Layer 5 of a small transformer language model trained on English Wikipedia (12 layers, counted from 0, width 128).
A neuron's activation on a vector x is SiLU(gate . x) times (in . x), where the dot is the dot product.

Input weights of the MLP neurons that the questions are about. A number n stands for (n - 500) times 0.00091.
n39 gate: 327 732 461 526 564 359 338 545 648 459 213 432 628 523 555 413 526 368 429 369 744 381 441 320 266 604 737 550 587 593 535 526 473 527 485 789 611 443 725 474 708 414 473 396 447 332 436 433 274 522 297 461 387 481 684 318 177 552 549 558 556 294 552 533 515 507 492 550 602 455 410 767 534 463 466 769 402 459 553 320 403 515 538 541 299 639 534 523 666 658 549 485 367 545 585 309 734 615 527 400 523 480 609 556 707 611 667 277 504 470 455 305 640 604 511 458 347 345 714 446 515 301 411 531 612 496 404 466
n41 gate: 389 520 567 229 395 193 359 593 329 572 638 504 583 541 508 362 241 662 132 476 456 404 397 479 686 376 504 368 460 709 381 632 696 541 439 417 396 654 579 375 687 572 504 372 302 508 406 312 687 359 573 359 588 562 677 604 657 588 545 475 240 588 480 401 528 460 500 695 325 638 634 332 577 287 647 541 540 444 447 548 508 459 593 404 624 359 403 480 604 593 633 232 391 387 583 415 543 700 347 380 314 487 352 296 379 537 588 401 724 300 313 509 504 308 662 754 418 399 648 237 537 706 408 742 396 504 512 387
n170 gate: 543 492 435 467 483 688 362 399 417 521 353 705 565 419 406 390 580 517 525 554 830 512 607 756 483 599 504 333 374 457 406 591 444 390 651 702 348 386 405 301 530 724 543 591 420 442 217 375 467 463 643 440 722 419 563 561 366 583 390 440 600 417 521 103 736 533 386 186 643 433 426 926 343 571 390 402 915 467 360 646 617 646 500 488 366 396 399 433 146 727 441 440 161 639 186 571 394 504 397 740 492 572 548 583 517 513 583 586 595 649 525 660 562 525 525 304 402 567 487 334 670 462 335 538 433 462 442 433
n182 gate: 615 437 552 610 653 180 500 717 220 684 654 545 630 468 179 332 604 315 371 388 380 513 707 349 794 615 523 638 297 794 606 688 579 710 640 509 280 808 774 710 573 585 404 473 721 621 554 634 567 238 459 356 491 734 275 570 306 848 250 514 701 666 496 482 487 589 450 454 341 822 449 555 609 312 377 371 500 119 514 680 634 292 423 527 667 460 518 392 560 618 220 541 537 346 301 549 539 509 316 744 455 471 504 420 523 454 442 652 495 409 477 476 447 433 622 409 229 626 477 615 514 541 469 646 321 632 580 554
n198 gate: 555 512 250 575 461 306 543 384 634 411 737 461 524 649 636 492 690 465 412 631 660 446 617 386 430 603 678 484 554 304 472 500 584 414 508 635 696 387 603 283 675 427 303 615 249 477 500 435 336 421 504 440 556 539 596 759 357 282 667 329 588 592 611 603 412 531 329 754 632 166 416 441 547 577 555 579 365 515 492 542 469 508 383 531 671 635 310 658 532 473 871 618 344 605 829 531 369 672 468 635 543 558 623 783 523 516 340 504 568 739 457 357 443 630 574 524 677 628 362 520 453 366 542 563 635 512 511 554
n244 gate: 500 742 525 485 353 658 273 408 437 425 580 321 737 532 531 516 660 647 445 246 520 409 512 605 684 643 380 679 504 418 472 480 652 653 604 386 333 584 533 411 849 401 374 421 655 409 580 397 551 693 269 631 380 520 524 406 687 192 692 328 441 559 626 437 323 508 628 332 808 516 599 464 480 583 894 345 424 777 581 587 730 451 648 370 623 468 504 492 332 476 528 398 707 376 435 369 597 524 651 431 660 431 473 610 456 370 520 533 590 690 668 449 562 504 588 448 419 552 520 362 536 476 567 613 686 681 535 209
n329 gate: 722 381 641 504 779 431 377 570 541 345 562 537 411 521 444 764 640 414 447 574 751 504 448 345 512 660 430 395 516 547 592 639 508 766 578 681 669 545 352 651 843 484 638 663 607 235 554 504 565 512 669 208 440 538 701 369 241 353 500 648 496 606 476 455 464 292 517 466 434 351 504 358 409 435 434 487 311 610 425 623 369 234 186 577 758 688 640 594 437 302 603 563 547 442 243 545 480 354 227 550 537 642 460 614 352 195 463 357 445 567 595 596 411 439 426 242 500 319 475 421 608 291 455 525 439 604 500 788
n347 gate: 569 521 588 195 695 482 581 568 479 264 326 733 404 753 454 509 687 521 374 280 358 185 454 629 470 374 356 721 419 504 682 618 316 466 304 622 549 960 400 422 615 550 401 508 648 660 346 353 559 676 623 513 627 323 623 653 682 399 543 461 332 643 672 550 433 529 347 400 555 658 474 349 757 382 564 738 449 601 556 657 584 374 547 420 596 437 559 788 692 679 602 703 390 470 326 631 545 794 361 582 457 509 398 563 428 668 504 517 230 582 756 513 625 399 385 564 288 551 314 414 526 431 609 453 770 496 604 487
n419 gate: 463 657 470 437 335 511 457 514 394 500 525 733 404 438 584 439 500 421 351 561 546 379 461 694 529 463 518 427 457 574 624 397 481 558 568 647 565 590 278 462 417 621 449 404 238 628 619 721 450 594 504 855 678 496 411 504 579 688 598 197 567 511 354 274 734 543 590 397 551 471 452 365 724 596 457 595 396 618 402 607 539 596 428 401 585 518 532 453 382 644 450 456 493 439 769 865 549 425 408 522 464 461 310 447 327 562 706 540 533 464 587 299 542 397 417 569 551 629 482 810 529 566 422 627 639 358 465 389
n445 gate: 627 277 405 714 363 695 542 433 508 446 358 546 184 525 391 558 392 301 611 123 406 644 654 597 583 534 583 271 500 792 614 607 569 630 625 466 774 654 611 548 563 669 492 459 338 558 542 574 430 464 749 577 392 525 442 397 392 648 479 359 570 359 619 606 389 751 358 483 726 538 659 707 588 326 513 411 313 525 370 483 599 487 274 574 538 492 367 583 500 317 579 619 500 567 713 595 770 689 220 691 558 612 608 681 600 648 365 627 607 386 421 685 642 311 379 635 597 583 411 538 433 377 746 462 545 597 622 155
n487 gate: 231 537 299 626 626 372 578 515 551 563 455 355 812 605 229 645 567 648 555 522 431 331 500 704 582 379 489 629 485 642 481 456 776 466 455 454 426 586 298 547 653 618 319 452 481 669 459 412 504 547 493 427 319 356 389 569 570 386 493 481 760 286 485 270 449 360 355 538 530 571 419 647 365 371 549 587 596 426 556 415 603 393 769 441 412 437 344 478 553 597 478 890 488 612 618 511 471 397 599 363 429 492 482 338 608 545 592 360 737 169 470 582 409 526 638 624 443 504 402 708 571 402 558 515 559 571 675 559
n39 in: 323 484 534 697 388 474 442 512 565 689 355 488 593 542 560 492 405 483 328 446 354 435 686 572 815 437 781 479 662 333 643 602 701 843 633 479 579 807 564 596 234 611 698 553 533 652 542 590 622 340 446 211 641 407 343 607 599 344 587 351 598 640 737 329 586 467 317 521 284 832 607 483 667 533 458 348 335 303 421 554 512 288 770 569 619 796 421 537 572 508 359 471 530 541 568 570 624 541 572 259 471 522 389 459 724 302 390 445 564 395 359 627 735 447 558 521 399 434 719 340 496 361 557 487 410 303 439 579
n41 in: 516 751 484 347 704 217 586 453 605 735 370 417 359 440 749 496 331 583 422 441 446 605 508 676 492 387 476 488 433 606 596 621 472 548 855 452 534 555 346 416 445 496 448 484 520 192 294 582 403 397 394 253 610 724 461 577 626 625 468 152 368 590 722 360 535 691 634 726 417 472 516 584 369 351 524 604 488 434 377 476 586 548 591 477 456 758 630 586 621 413 614 263 378 322 657 441 573 512 609 424 295 631 602 445 366 572 585 379 439 735 468 454 519 707 476 412 320 334 536 668 333 344 329 664 344 384 539 563
n170 in: 307 527 566 619 237 508 535 382 578 414 536 610 573 508 584 607 662 449 519 449 469 461 369 732 484 572 374 689 622 415 476 324 350 572 555 403 432 453 792 473 377 477 428 652 358 348 318 531 380 473 583 435 394 364 641 281 602 632 211 403 481 465 555 558 597 317 551 363 575 488 520 823 313 328 329 548 748 590 679 406 340 629 365 477 468 559 524 225 864 551 378 620 357 500 423 602 450 508 448 508 780 386 678 457 472 548 508 456 520 440 646 471 600 426 492 277 432 425 308 296 360 340 589 332 719 408 442 122
n182 in: 441 721 440 533 433 179 755 529 424 332 490 457 401 549 322 379 471 259 576 308 282 438 665 368 471 441 461 643 476 580 382 438 395 510 664 239 569 626 227 551 427 219 392 362 712 414 626 791 106 616 288 634 370 480 524 515 303 219 844 644 595 696 357 396 253 467 331 574 268 723 231 471 587 419 481 402 745 419 519 543 519 307 25 747 361 452 606 678 342 244 341 686 680 428 386 337 556 481 397 672 553 427 264 424 351 520 357 490 757 651 684 225 792 786 548 627 632 365 319 284 598 456 538 598 601 466 448 375
n198 in: 604 485 428 599 500 549 642 482 583 583 456 354 818 600 411 324 588 577 551 445 457 525 457 441 416 552 745 373 460 353 340 576 772 367 551 399 451 441 402 599 357 410 389 616 376 319 401 536 554 475 296 511 492 504 478 383 482 359 680 500 320 798 655 575 371 626 632 549 606 606 542 537 559 384 327 545 558 554 681 456 598 751 397 388 522 453 321 507 477 500 511 809 598 782 317 580 642 655 631 679 529 390 703 576 555 470 291 649 492 559 522 674 482 569 515 744 671 507 689 686 489 507 629 445 525 537 396 690
n244 in: 282 362 522 516 508 360 479 184 603 742 576 513 496 551 484 449 323 701 637 245 550 342 508 470 677 290 429 440 593 721 355 754 639 241 672 341 344 492 660 565 884 625 256 604 433 358 183 716 347 630 433 409 543 419 496 491 563 301 492 280 562 266 496 355 574 467 605 543 479 255 378 713 690 563 475 380 525 325 398 642 654 496 618 376 530 437 462 487 608 349 517 530 487 513 638 550 459 558 440 599 786 261 548 297 403 641 624 281 289 670 399 331 525 542 521 338 778 445 543 393 338 543 624 428 496 729 475 664
n329 in: 700 284 450 606 930 473 535 561 676 617 474 461 643 531 627 666 535 626 504 461 432 143 487 341 574 704 709 575 448 554 739 569 513 544 622 496 483 509 589 559 583 470 832 457 348 474 579 422 316 349 391 598 234 323 431 424 413 483 518 549 289 695 311 543 367 220 565 353 264 299 536 571 368 617 298 438 339 582 333 435 565 348 574 547 585 452 356 396 616 378 439 615 586 674 438 435 293 281 411 718 339 917 592 423 805 646 706 527 545 623 649 445 657 690 535 324 376 535 394 416 460 385 461 275 504 711 837 670
n347 in: 471 846 275 496 596 683 552 396 476 389 500 384 816 431 371 347 172 300 599 412 480 457 684 622 396 459 332 769 584 669 529 702 446 597 460 713 576 424 438 477 476 393 439 449 388 448 790 579 551 515 428 714 558 598 432 591 556 358 673 595 405 528 500 717 374 646 773 504 392 600 392 435 593 782 452 512 540 377 476 428 452 537 448 457 619 568 500 384 303 612 572 496 479 464 279 233 508 528 222 353 564 272 642 591 648 646 315 418 369 460 761 618 559 607 488 431 476 376 528 427 476 675 335 484 707 383 186 480
n419 in: 564 471 557 550 438 523 489 702 634 628 588 332 545 630 721 463 540 639 344 555 478 341 500 571 485 298 507 410 533 496 698 504 292 459 702 418 420 474 334 326 415 228 224 482 449 620 434 231 536 454 617 685 496 194 613 304 405 536 566 270 442 489 464 727 626 431 485 361 662 415 708 537 729 496 485 463 551 511 489 617 624 425 382 598 508 744 496 628 459 445 610 507 382 511 372 383 557 359 418 440 390 425 489 594 639 422 605 526 526 678 412 426 640 387 511 671 642 570 481 347 719 653 529 611 507 337 227 661
n445 in: 445 537 565 508 384 643 392 487 258 500 546 255 415 399 342 521 767 304 364 803 778 566 736 538 542 462 379 525 583 427 428 372 672 416 433 606 305 416 744 472 446 245 733 677 550 665 709 364 627 415 521 774 612 356 662 646 359 158 437 706 266 641 508 549 590 438 412 291 705 517 323 340 555 566 269 615 421 599 664 679 620 679 471 484 479 566 537 388 680 291 242 449 582 638 526 608 468 459 696 411 358 648 804 397 425 365 619 406 487 433 521 447 333 434 513 694 555 392 614 619 298 619 590 546 554 551 390 546
n487 in: 576 537 582 525 597 449 474 403 636 400 571 552 454 591 558 432 623 399 651 496 372 515 376 713 384 557 661 599 305 330 763 474 461 655 620 443 307 635 404 619 447 585 435 500 257 330 620 374 382 677 239 354 380 340 388 592 466 448 733 431 559 489 507 548 555 533 339 577 324 500 307 477 598 649 760 416 287 485 326 578 526 377 481 485 638 541 649 400 535 590 586 256 500 182 347 623 547 463 763 492 642 601 593 725 507 549 448 504 531 436 282 512 273 578 688 553 470 481 587 690 523 580 493 757 407 462 698 620

Each question shows a token from some text and the vector x that enters the MLP there. A number n stands for (n - 500) times 0.0098.

"9": 365 601 399 583 559 410 407 557 395 538 390 577 696 502 481 409 475 415 434 639 445 456 376 586 545 610 495 505 595 474 584 510 384 494 589 347 345 550 382 469 497 420 495 366 537 662 330 361 540 503 509 679 358 536 519 368 613 455 608 605 356 544 601 660 420 624 413 467 576 422 496 406 504 526 633 470 453 587 351 520 490 259 550 270 584 436 556 454 641 371 582 574 574 446 421 642 460 645 451 535 494 457 401 634 653 553 497 484 460 533 328 597 519 477 387 452 607 321 511 359 568 236 328 377 588 561 439 533
The most active neuron and its activation: n347, at about 3.1

" in": 372 160 643 602 428 497 545 565 361 734 557 499 653 462 673 454 557 421 528 554 609 462 524 578 628 468 580 521 618 373 597 334 390 368 618 512 537 381 482 447 530 512 602 457 502 588 488 669 660 569 596 622 485 683 566 485 506 522 496 494 399 383 536 554 548 575 402 588 430 585 383 533 356 436 487 485 548 643 390 374 509 478 477 520 507 517 571 502 480 441 607 436 707 524 504 632 496 602 413 531 667 373 570 543 548 496 470 442 536 695 499 517 386 534 515 383 502 521 679 303 400 388 449 531 518 329 449 570
Which three neurons fire most, strongest first? n170, n182, n487

"u": 356 483 540 711 405 527 479 504 210 562 320 556 603 452 527 536 314 335 610 718 524 502 441 496 509 537 392 470 577 534 511 483 504 610 671 507 420 446 515 463 439 284 449 466 453 690 414 521 493 469 462 481 411 472 400 656 538 585 525 423 412 488 411 530 466 692 519 522 408 539 389 362 456 353 562 538 438 706 528 418 395 459 638 543 510 382 511 547 470 468 601 339 590 588 665 535 295 678 448 536 387 503 277 400 679 491 501 543 370 628 478 701 575 633 453 692 579 428 467 547 579 323 628 354 364 463 613 574
Which of these neurons fires most? n170

" the": 455 70 536 533 486 409 560 530 437 568 429 531 543 483 713 450 536 642 509 536 575 362 612 452 538 598 503 452 544 461 443 629 440 523 500 456 581 440 356 505 425 428 553 493 467 551 422 581 560 433 477 591 412 397 362 414 429 509 588 534 440 534 455 427 548 460 585 571 502 479 251 471 587 469 812 457 464 532 415 630 517 321 525 473 509 453 686 495 542 544 493 493 508 347 432 509 428 541 438 504 499 481 492 615 566 465 475 428 451 598 418 589 471 525 477 479 629 444 365 570 385 480 504 559 549 281 650 565
Which of these neurons fires most? n329

"6": 443 514 427 543 539 395 523 388 249 569 286 634 678 634 642 491 401 377 562 645 376 528 343 648 511 661 480 477 466 508 530 540 439 437 596 544 507 499 246 351 407 341 443 383 474 641 471 417 564 628 510 576 315 455 442 308 589 603 456 698 343 435 484 463 449 634 481 576 588 439 474 528 549 511 603 497 474 502 381 472 611 364 441 356 517 440 536 484 583 344 529 511 570 520 454 571 434 611 505 582 609 276 402 589 525 613 443 367 371 621 489 568 566 460 585 447 441 417 511 345 548 220 566 394 516 549 457 549
Which two neurons fire most, strongest first? n347, n244

"ine": 479 403 469 655 434 349 621 512 209 628 363 545 652 552 644 570 429 406 568 500 442 605 540 603 560 584 475 508 546 445 722 372 534 698 390 560 422 403 451 365 417 349 403 458 367 614 365 487 381 460 724 590 562 374 488 426 562 590 467 538 496 471 518 402 634 552 445 479 459 669 480 533 579 407 699 265 530 701 543 486 617 496 513 452 536 482 462 516 635 493 518 598 601 485 425 629 387 638 486 490 530 422 443 376 571 477 618 645 376 537 415 623 469 546 636 566 565 526 483 358 364 487 568 483 377 347 538 720
Which of these neurons fires most? n419

"ing": 496 347 565 676 309 360 517 436 478 716 400 487 515 613 610 500 652 413 397 644 460 601 275 613 345 573 406 807 496 613 624 521 457 521 536 414 435 316 441 446 443 383 493 439 500 558 331 489 451 474 794 481 403 389 615 592 599 498 414 537 488 458 435 426 451 452 549 546 500 509 421 456 422 396 406 383 498 595 353 534 512 488 501 527 454 534 439 495 603 384 565 501 607 508 706 557 313 560 627 599 547 561 501 490 628 545 587 483 277 567 379 499 427 695 602 433 634 540 429 387 466 350 432 415 382 351 479 650
The most active neuron and its activation: n347, at about 0.9

"it": 312 481 450 675 508 419 501 555 474 552 454 595 588 417 402 443 486 330 465 510 595 481 470 545 464 591 523 694 722 688 427 574 432 650 468 536 632 386 509 442 452 396 385 504 485 689 583 626 467 501 621 561 349 549 520 613 667 543 488 395 437 584 489 562 666 299 408 640 364 492 383 548 348 532 419 418 484 459 647 518 547 412 539 395 379 591 447 624 397 693 374 470 595 423 383 525 320 561 609 362 368 287 526 536 380 509 629 581 512 651 616 695 578 667 512 469 467 487 491 661 683 431 438 348 371 472 640 590
Which of these neurons fires most? n182

"ak": 266 434 567 649 528 493 451 494 544 700 440 510 515 582 527 615 567 431 499 519 504 662 672 678 337 457 588 583 442 475 446 491 404 604 514 491 581 444 552 401 391 366 464 473 596 587 395 665 355 451 660 629 404 623 493 538 536 300 521 567 533 573 425 645 516 404 532 396 427 584 357 403 476 438 541 370 505 629 546 493 512 553 595 581 677 516 423 583 505 352 574 445 621 387 639 404 326 617 567 744 471 473 341 397 691 398 520 441 466 622 441 623 581 641 372 504 570 400 537 459 677 440 289 271 464 340 578 504
Which of these neurons fires most? n487

",": 486 197 702 508 391 467 580 445 467 582 371 562 605 470 772 512 620 495 532 424 640 587 548 433 543 485 275 643 434 384 521 703 409 465 394 429 448 445 478 504 478 476 494 418 496 489 561 469 499 364 471 656 409 376 435 386 462 444 409 415 651 521 401 631 345 484 470 509 479 669 427 426 408 630 569 405 503 619 420 571 422 367 443 483 547 566 532 531 708 369 527 491 573 503 426 607 388 621 549 598 573 446 530 705 501 461 441 469 549 520 275 410 563 603 511 470 554 463 431 593 322 552 498 495 441 509 581 504
Which of these neurons fires most? n329

"ours": 453 454 578 542 436 436 520 471 542 588 497 461 679 582 535 472 509 369 440 528 489 544 420 296 621 573 584 633 420 275 493 583 487 501 639 595 465 343 344 540 463 520 355 474 377 581 442 349 438 341 613 675 410 616 512 352 648 452 287 531 385 614 381 438 447 482 504 512 309 518 425 486 485 491 570 574 387 593 398 599 427 502 370 564 604 552 485 514 512 363 481 503 489 648 566 554 373 612 531 418 473 410 388 584 561 365 667 556 595 587 587 641 351 617 559 595 414 521 464 199 670 472 273 400 174 460 571 546
Which of these neurons fires most? n329

"8": 412 481 440 507 495 402 419 462 359 570 338 635 725 590 518 505 482 402 508 641 447 409 463 656 533 542 399 567 560 501 644 532 386 340 645 561 559 526 287 386 420 438 380 335 438 694 443 451 540 540 466 583 379 490 536 170 565 422 481 765 321 520 521 550 414 604 442 565 593 479 516 414 572 601 614 495 402 579 361 422 547 319 470 296 548 453 542 559 568 396 562 616 537 456 486 568 456 610 564 599 542 337 504 636 616 543 436 464 408 670 353 603 514 593 499 388 482 418 480 494 589 205 481 355 461 529 379 545
The most active neuron and its activation: n347, at about 5.3

"ween": 571 247 583 450 380 373 553 407 416 533 402 552 529 601 573 513 457 490 556 538 571 604 369 521 567 575 377 437 428 459 527 371 568 538 518 512 503 432 519 581 346 423 523 455 486 665 422 485 544 435 493 763 417 420 496 351 590 584 463 662 206 546 535 510 460 721 517 475 317 661 392 628 461 531 481 398 494 589 263 369 546 299 422 474 436 262 571 489 597 530 584 531 600 430 597 584 309 537 403 404 584 570 603 627 477 571 446 484 614 557 590 509 308 572 523 487 675 566 522 452 386 354 496 431 528 486 261 480
Which three neurons fire most, strongest first? n445, n39, n244

".": 362 202 629 391 399 455 670 497 428 507 408 628 542 510 739 467 500 417 541 539 661 576 544 529 560 488 560 597 446 526 479 500 456 433 421 502 445 487 412 459 494 446 532 448 576 613 469 454 730 404 540 709 521 428 430 289 550 517 566 662 505 444 578 366 559 555 455 517 529 569 505 504 368 547 448 298 509 417 347 577 518 313 596 463 446 628 682 352 674 419 558 505 510 508 432 458 407 594 477 668 602 304 590 666 556 510 400 510 539 523 302 570 599 543 469 584 492 536 589 415 404 419 668 482 592 439 536 478
Which of these neurons fires most? n170

"TC": 324 497 430 540 472 410 760 543 489 597 618 693 612 317 525 555 384 445 341 587 535 638 254 404 528 574 312 372 476 294 554 505 478 508 504 465 574 406 367 337 473 490 427 414 438 443 305 525 508 420 671 514 451 547 315 607 507 434 432 643 418 640 450 637 437 514 455 441 448 581 359 461 402 485 552 510 354 589 391 485 580 316 540 475 580 401 582 649 470 463 547 375 638 503 668 427 387 566 581 588 507 493 373 474 602 484 654 465 432 447 407 487 604 512 640 595 497 309 469 671 481 317 425 381 309 570 427 490
The most active neuron and its activation: n41, at about 2

" their": 376 185 532 554 425 423 596 688 504 588 405 430 512 408 676 469 435 552 534 685 593 532 557 412 545 504 560 485 394 399 354 670 507 590 485 480 515 240 435 575 467 384 370 540 496 585 421 463 493 510 444 543 542 427 479 404 454 540 544 571 403 606 386 373 502 562 565 345 486 520 400 559 592 478 721 386 502 701 421 528 500 355 596 458 587 505 564 410 545 596 546 423 648 491 513 558 474 752 403 608 534 506 518 658 564 683 479 442 389 476 289 530 380 470 563 459 587 496 385 585 436 525 481 399 585 347 461 595
Which two neurons fire most, strongest first? n198, n182

" AP": 394 305 487 532 367 317 530 483 547 629 529 611 578 532 591 417 462 553 504 513 630 556 550 408 576 682 379 406 443 384 524 486 465 345 341 392 587 519 356 522 519 520 355 389 401 405 385 548 472 478 472 601 517 440 318 306 698 399 429 670 310 566 554 574 398 583 650 305 528 491 313 372 556 482 482 520 543 477 412 579 384 490 612 518 532 464 530 694 542 347 586 447 636 506 762 433 399 645 573 584 632 387 450 572 534 584 527 463 596 541 461 609 401 599 505 610 440 332 508 481 523 389 486 336 350 530 426 453
Which of these neurons fires most? n198

" acc": 549 491 451 536 374 395 562 565 477 639 547 552 589 624 445 690 572 511 519 480 494 631 619 462 581 673 681 534 785 388 744 310 528 453 665 611 452 541 486 454 579 452 576 567 323 312 425 486 493 520 626 583 375 712 546 535 541 483 454 535 403 497 673 527 406 366 500 590 451 519 327 548 574 305 534 443 387 622 533 520 439 332 511 502 422 488 410 472 532 495 473 367 513 552 507 476 467 506 521 677 238 276 642 517 404 561 252 443 450 583 491 531 524 694 394 470 641 368 608 551 423 552 333 427 484 514 558 599
Which two neurons fire most, strongest first? n198, n329

"ets": 464 376 697 530 462 386 367 410 390 605 492 487 596 340 548 468 662 340 472 557 621 544 481 512 384 501 493 561 449 446 561 704 507 513 391 505 717 374 407 406 563 516 296 355 464 676 457 404 485 384 760 540 373 515 511 559 600 420 398 782 383 668 400 573 519 668 588 474 374 587 522 473 540 325 529 505 310 584 568 470 427 517 563 445 487 581 594 618 496 507 513 552 730 539 736 397 453 540 541 429 556 549 393 510 584 555 639 606 327 599 444 558 446 606 437 524 607 469 392 325 650 542 523 414 445 378 439 632
Which of these neurons fires most? n487

" environmental": 522 327 464 780 421 456 511 647 432 699 463 566 657 541 540 491 439 542 485 649 605 491 475 454 561 579 496 599 593 277 499 520 365 744 423 403 492 465 402 547 536 473 421 443 352 488 339 520 529 486 532 504 551 479 659 484 594 466 407 647 551 650 561 529 539 534 584 498 547 499 339 555 530 568 423 513 441 669 420 518 485 397 584 364 575 619 441 563 623 441 477 422 662 396 630 439 236 592 474 635 575 353 573 478 472 527 542 577 515 549 354 481 532 643 648 573 357 314 278 487 544 348 478 516 263 382 514 455
Which of these neurons fires most? n329

" name": 317 446 559 523 408 401 545 422 293 635 321 338 559 441 653 363 598 358 411 520 498 485 651 471 474 579 443 552 557 418 440 553 342 774 484 479 770 467 423 477 550 264 340 479 364 704 325 563 472 384 595 469 446 432 485 447 446 611 623 677 404 608 521 489 566 477 485 555 483 400 529 326 468 405 412 695 384 486 621 602 537 482 367 514 488 539 532 630 601 563 505 495 638 401 695 539 445 525 467 411 545 445 449 571 511 524 515 455 525 645 326 638 584 445 595 459 639 441 532 582 617 422 486 512 409 408 632 629
Which three neurons fire most, strongest first? n39, n419, n41

" In": 507 145 526 546 270 472 634 563 421 667 580 456 612 495 527 527 572 425 550 517 576 560 539 620 709 464 527 471 538 504 427 329 409 498 515 464 486 481 439 540 444 409 538 507 476 468 454 541 574 566 471 695 479 645 520 433 534 604 491 694 377 505 531 418 469 578 420 483 458 659 396 504 378 487 532 356 643 605 465 403 529 351 502 573 553 408 659 438 524 523 593 610 677 537 547 567 525 544 367 574 615 373 528 675 541 506 414 511 513 570 651 480 344 642 516 365 555 474 776 280 345 407 512 500 515 425 368 534
Which three neurons fire most, strongest first? n182, n41, n487

"j": 442 488 558 569 377 482 455 331 516 498 367 410 596 572 471 696 473 392 646 609 582 602 573 719 511 475 784 563 533 591 600 584 423 407 451 678 515 589 679 448 391 452 373 513 235 505 433 551 470 501 619 556 574 290 444 377 523 476 588 558 458 531 450 491 564 511 585 472 282 428 344 346 464 349 611 247 531 461 606 541 456 500 637 519 560 548 546 519 530 350 425 453 492 500 595 572 517 698 310 788 389 350 466 463 491 399 471 358 531 642 589 617 539 441 509 512 447 466 621 538 426 376 269 402 503 408 554 596
Which of these neurons fires most? n170

"uing": 552 330 549 502 387 329 556 593 542 741 373 535 506 681 668 655 597 317 620 647 525 602 332 590 431 598 460 682 393 595 581 324 292 581 420 662 367 397 496 446 392 295 531 443 496 655 436 512 547 500 718 535 470 442 510 434 472 573 497 685 412 544 416 404 441 468 465 564 515 639 421 447 496 353 450 459 327 685 383 491 512 443 536 413 477 451 501 417 561 450 687 415 513 499 634 600 439 621 543 501 418 504 314 611 515 495 405 610 420 525 536 559 348 687 596 430 590 439 436 471 565 433 460 492 437 445 431 447
Which of these neurons fires most? n244

"im": 361 471 583 600 503 461 512 529 432 523 407 639 665 408 314 526 509 480 596 473 462 579 613 666 465 677 352 395 580 559 516 334 411 503 347 518 578 289 513 421 425 437 378 543 477 571 474 546 543 580 472 600 448 496 406 571 553 448 428 450 466 648 572 397 372 385 435 584 429 568 360 367 536 560 490 297 665 613 517 402 584 553 599 433 533 479 451 536 555 467 575 437 685 664 659 578 571 650 495 607 502 501 545 452 662 478 538 475 357 519 504 727 437 386 360 554 670 365 480 695 625 508 597 315 374 395 725 319
Which two neurons fire most, strongest first? n445, n41

"ok": 565 439 478 615 470 336 421 454 547 606 336 497 581 569 555 720 555 327 645 568 546 581 574 583 420 646 421 550 254 480 447 530 439 469 520 301 562 457 454 517 375 495 408 410 544 580 466 433 419 451 848 553 430 369 404 330 580 564 483 550 479 617 499 443 515 426 485 582 422 593 455 515 467 404 466 391 358 506 477 358 391 505 436 571 640 531 379 658 566 339 450 524 670 498 610 482 313 647 425 577 416 410 447 475 651 503 653 545 282 432 370 517 408 614 592 560 686 448 486 496 490 649 428 302 390 386 435 720
Which two neurons fire most, strongest first? n329, n347

"US": 402 525 543 734 321 275 507 532 368 702 567 660 674 522 589 505 345 517 527 535 794 533 466 394 519 547 417 488 478 253 507 485 530 500 536 380 566 504 374 380 407 610 396 317 443 554 484 463 547 532 419 463 413 435 431 729 565 557 407 631 547 537 457 475 401 558 468 499 533 623 368 441 489 409 647 491 383 480 430 619 479 370 680 364 564 495 445 710 498 404 544 493 650 448 673 539 388 698 599 643 589 510 459 535 619 434 547 521 395 392 520 540 440 592 612 511 519 432 451 626 526 351 393 448 275 615 430 546
The most active neuron and its activation: n487, at about 2.2

"D": 322 508 458 420 377 334 640 619 578 580 348 366 536 488 565 429 535 604 561 608 615 462 464 577 673 698 353 561 558 482 711 689 279 382 623 508 547 557 454 568 451 620 348 509 597 446 252 522 429 552 451 531 490 469 394 509 578 534 423 663 393 534 457 584 315 498 406 325 526 632 393 459 404 416 418 408 497 472 489 614 326 402 562 574 517 333 492 693 516 406 565 450 569 388 630 494 521 613 503 428 570 376 559 623 585 392 488 563 376 562 556 721 538 583 596 609 420 328 588 530 354 576 532 341 407 475 476 535
Which two neurons fire most, strongest first? n347, n182

"ay": 415 355 590 531 276 314 603 359 496 418 470 535 450 629 516 508 604 471 550 418 543 585 431 627 427 553 485 577 425 426 450 469 343 649 326 565 508 460 554 471 447 231 371 477 435 620 250 412 401 437 712 464 408 543 509 408 569 485 359 682 455 517 372 480 571 591 462 539 516 473 375 444 391 587 409 256 473 633 368 541 605 304 583 432 696 491 461 438 460 404 537 501 614 518 518 446 363 597 574 532 560 539 370 443 589 375 642 664 206 622 428 515 399 513 649 683 485 493 543 535 553 432 490 442 472 453 495 641
The most active neuron and its activation: n41, at about 0.41

"pa": 312 487 491 691 514 407 484 478 384 675 523 689 673 419 508 519 381 412 529 692 575 470 397 583 427 498 296 478 512 480 502 490 439 529 487 463 601 376 435 403 507 315 449 399 469 453 429 398 462 390 553 524 454 440 327 532 473 505 466 476 321 573 591 571 563 457 466 347 476 545 346 421 523 471 371 569 414 538 560 506 377 458 488 537 507 504 613 590 566 357 584 394 624 594 796 533 443 648 463 498 517 507 251 440 607 523 628 515 316 566 154 691 531 569 463 550 451 490 392 448 544 520 456 264 298 429 507 423
Which three neurons fire most, strongest first? n41, n487, n182

" m": 388 260 595 438 372 481 559 527 583 495 456 490 451 522 491 581 589 445 761 481 553 318 452 582 536 616 614 477 570 368 620 569 393 318 446 505 622 576 471 540 461 527 419 439 545 539 367 527 671 424 414 648 543 469 412 653 518 479 494 402 369 538 487 555 401 569 598 318 395 628 302 333 348 506 539 408 580 682 555 495 436 476 575 505 495 625 460 441 521 495 466 434 436 590 689 384 383 516 503 598 572 350 574 599 383 576 622 523 426 675 450 449 588 555 576 539 468 336 409 577 565 363 301 499 363 299 610 560
The most active neuron and its activation: n445, at about 0.12

" beh": 425 296 514 646 379 484 606 502 468 396 439 418 627 401 396 541 548 492 502 497 696 455 442 471 571 625 545 436 644 388 435 508 475 456 421 520 581 463 506 600 448 374 528 528 362 689 414 518 470 477 528 541 552 462 693 651 578 453 576 592 259 447 544 459 498 541 601 515 319 423 318 427 469 463 544 664 470 671 482 565 467 505 544 549 541 524 487 648 401 472 395 333 535 438 556 510 380 790 360 651 661 456 592 546 494 739 401 505 589 575 390 458 711 721 465 550 473 447 628 367 546 274 526 498 314 418 468 544
The most active neuron and its activation: n198, at about 3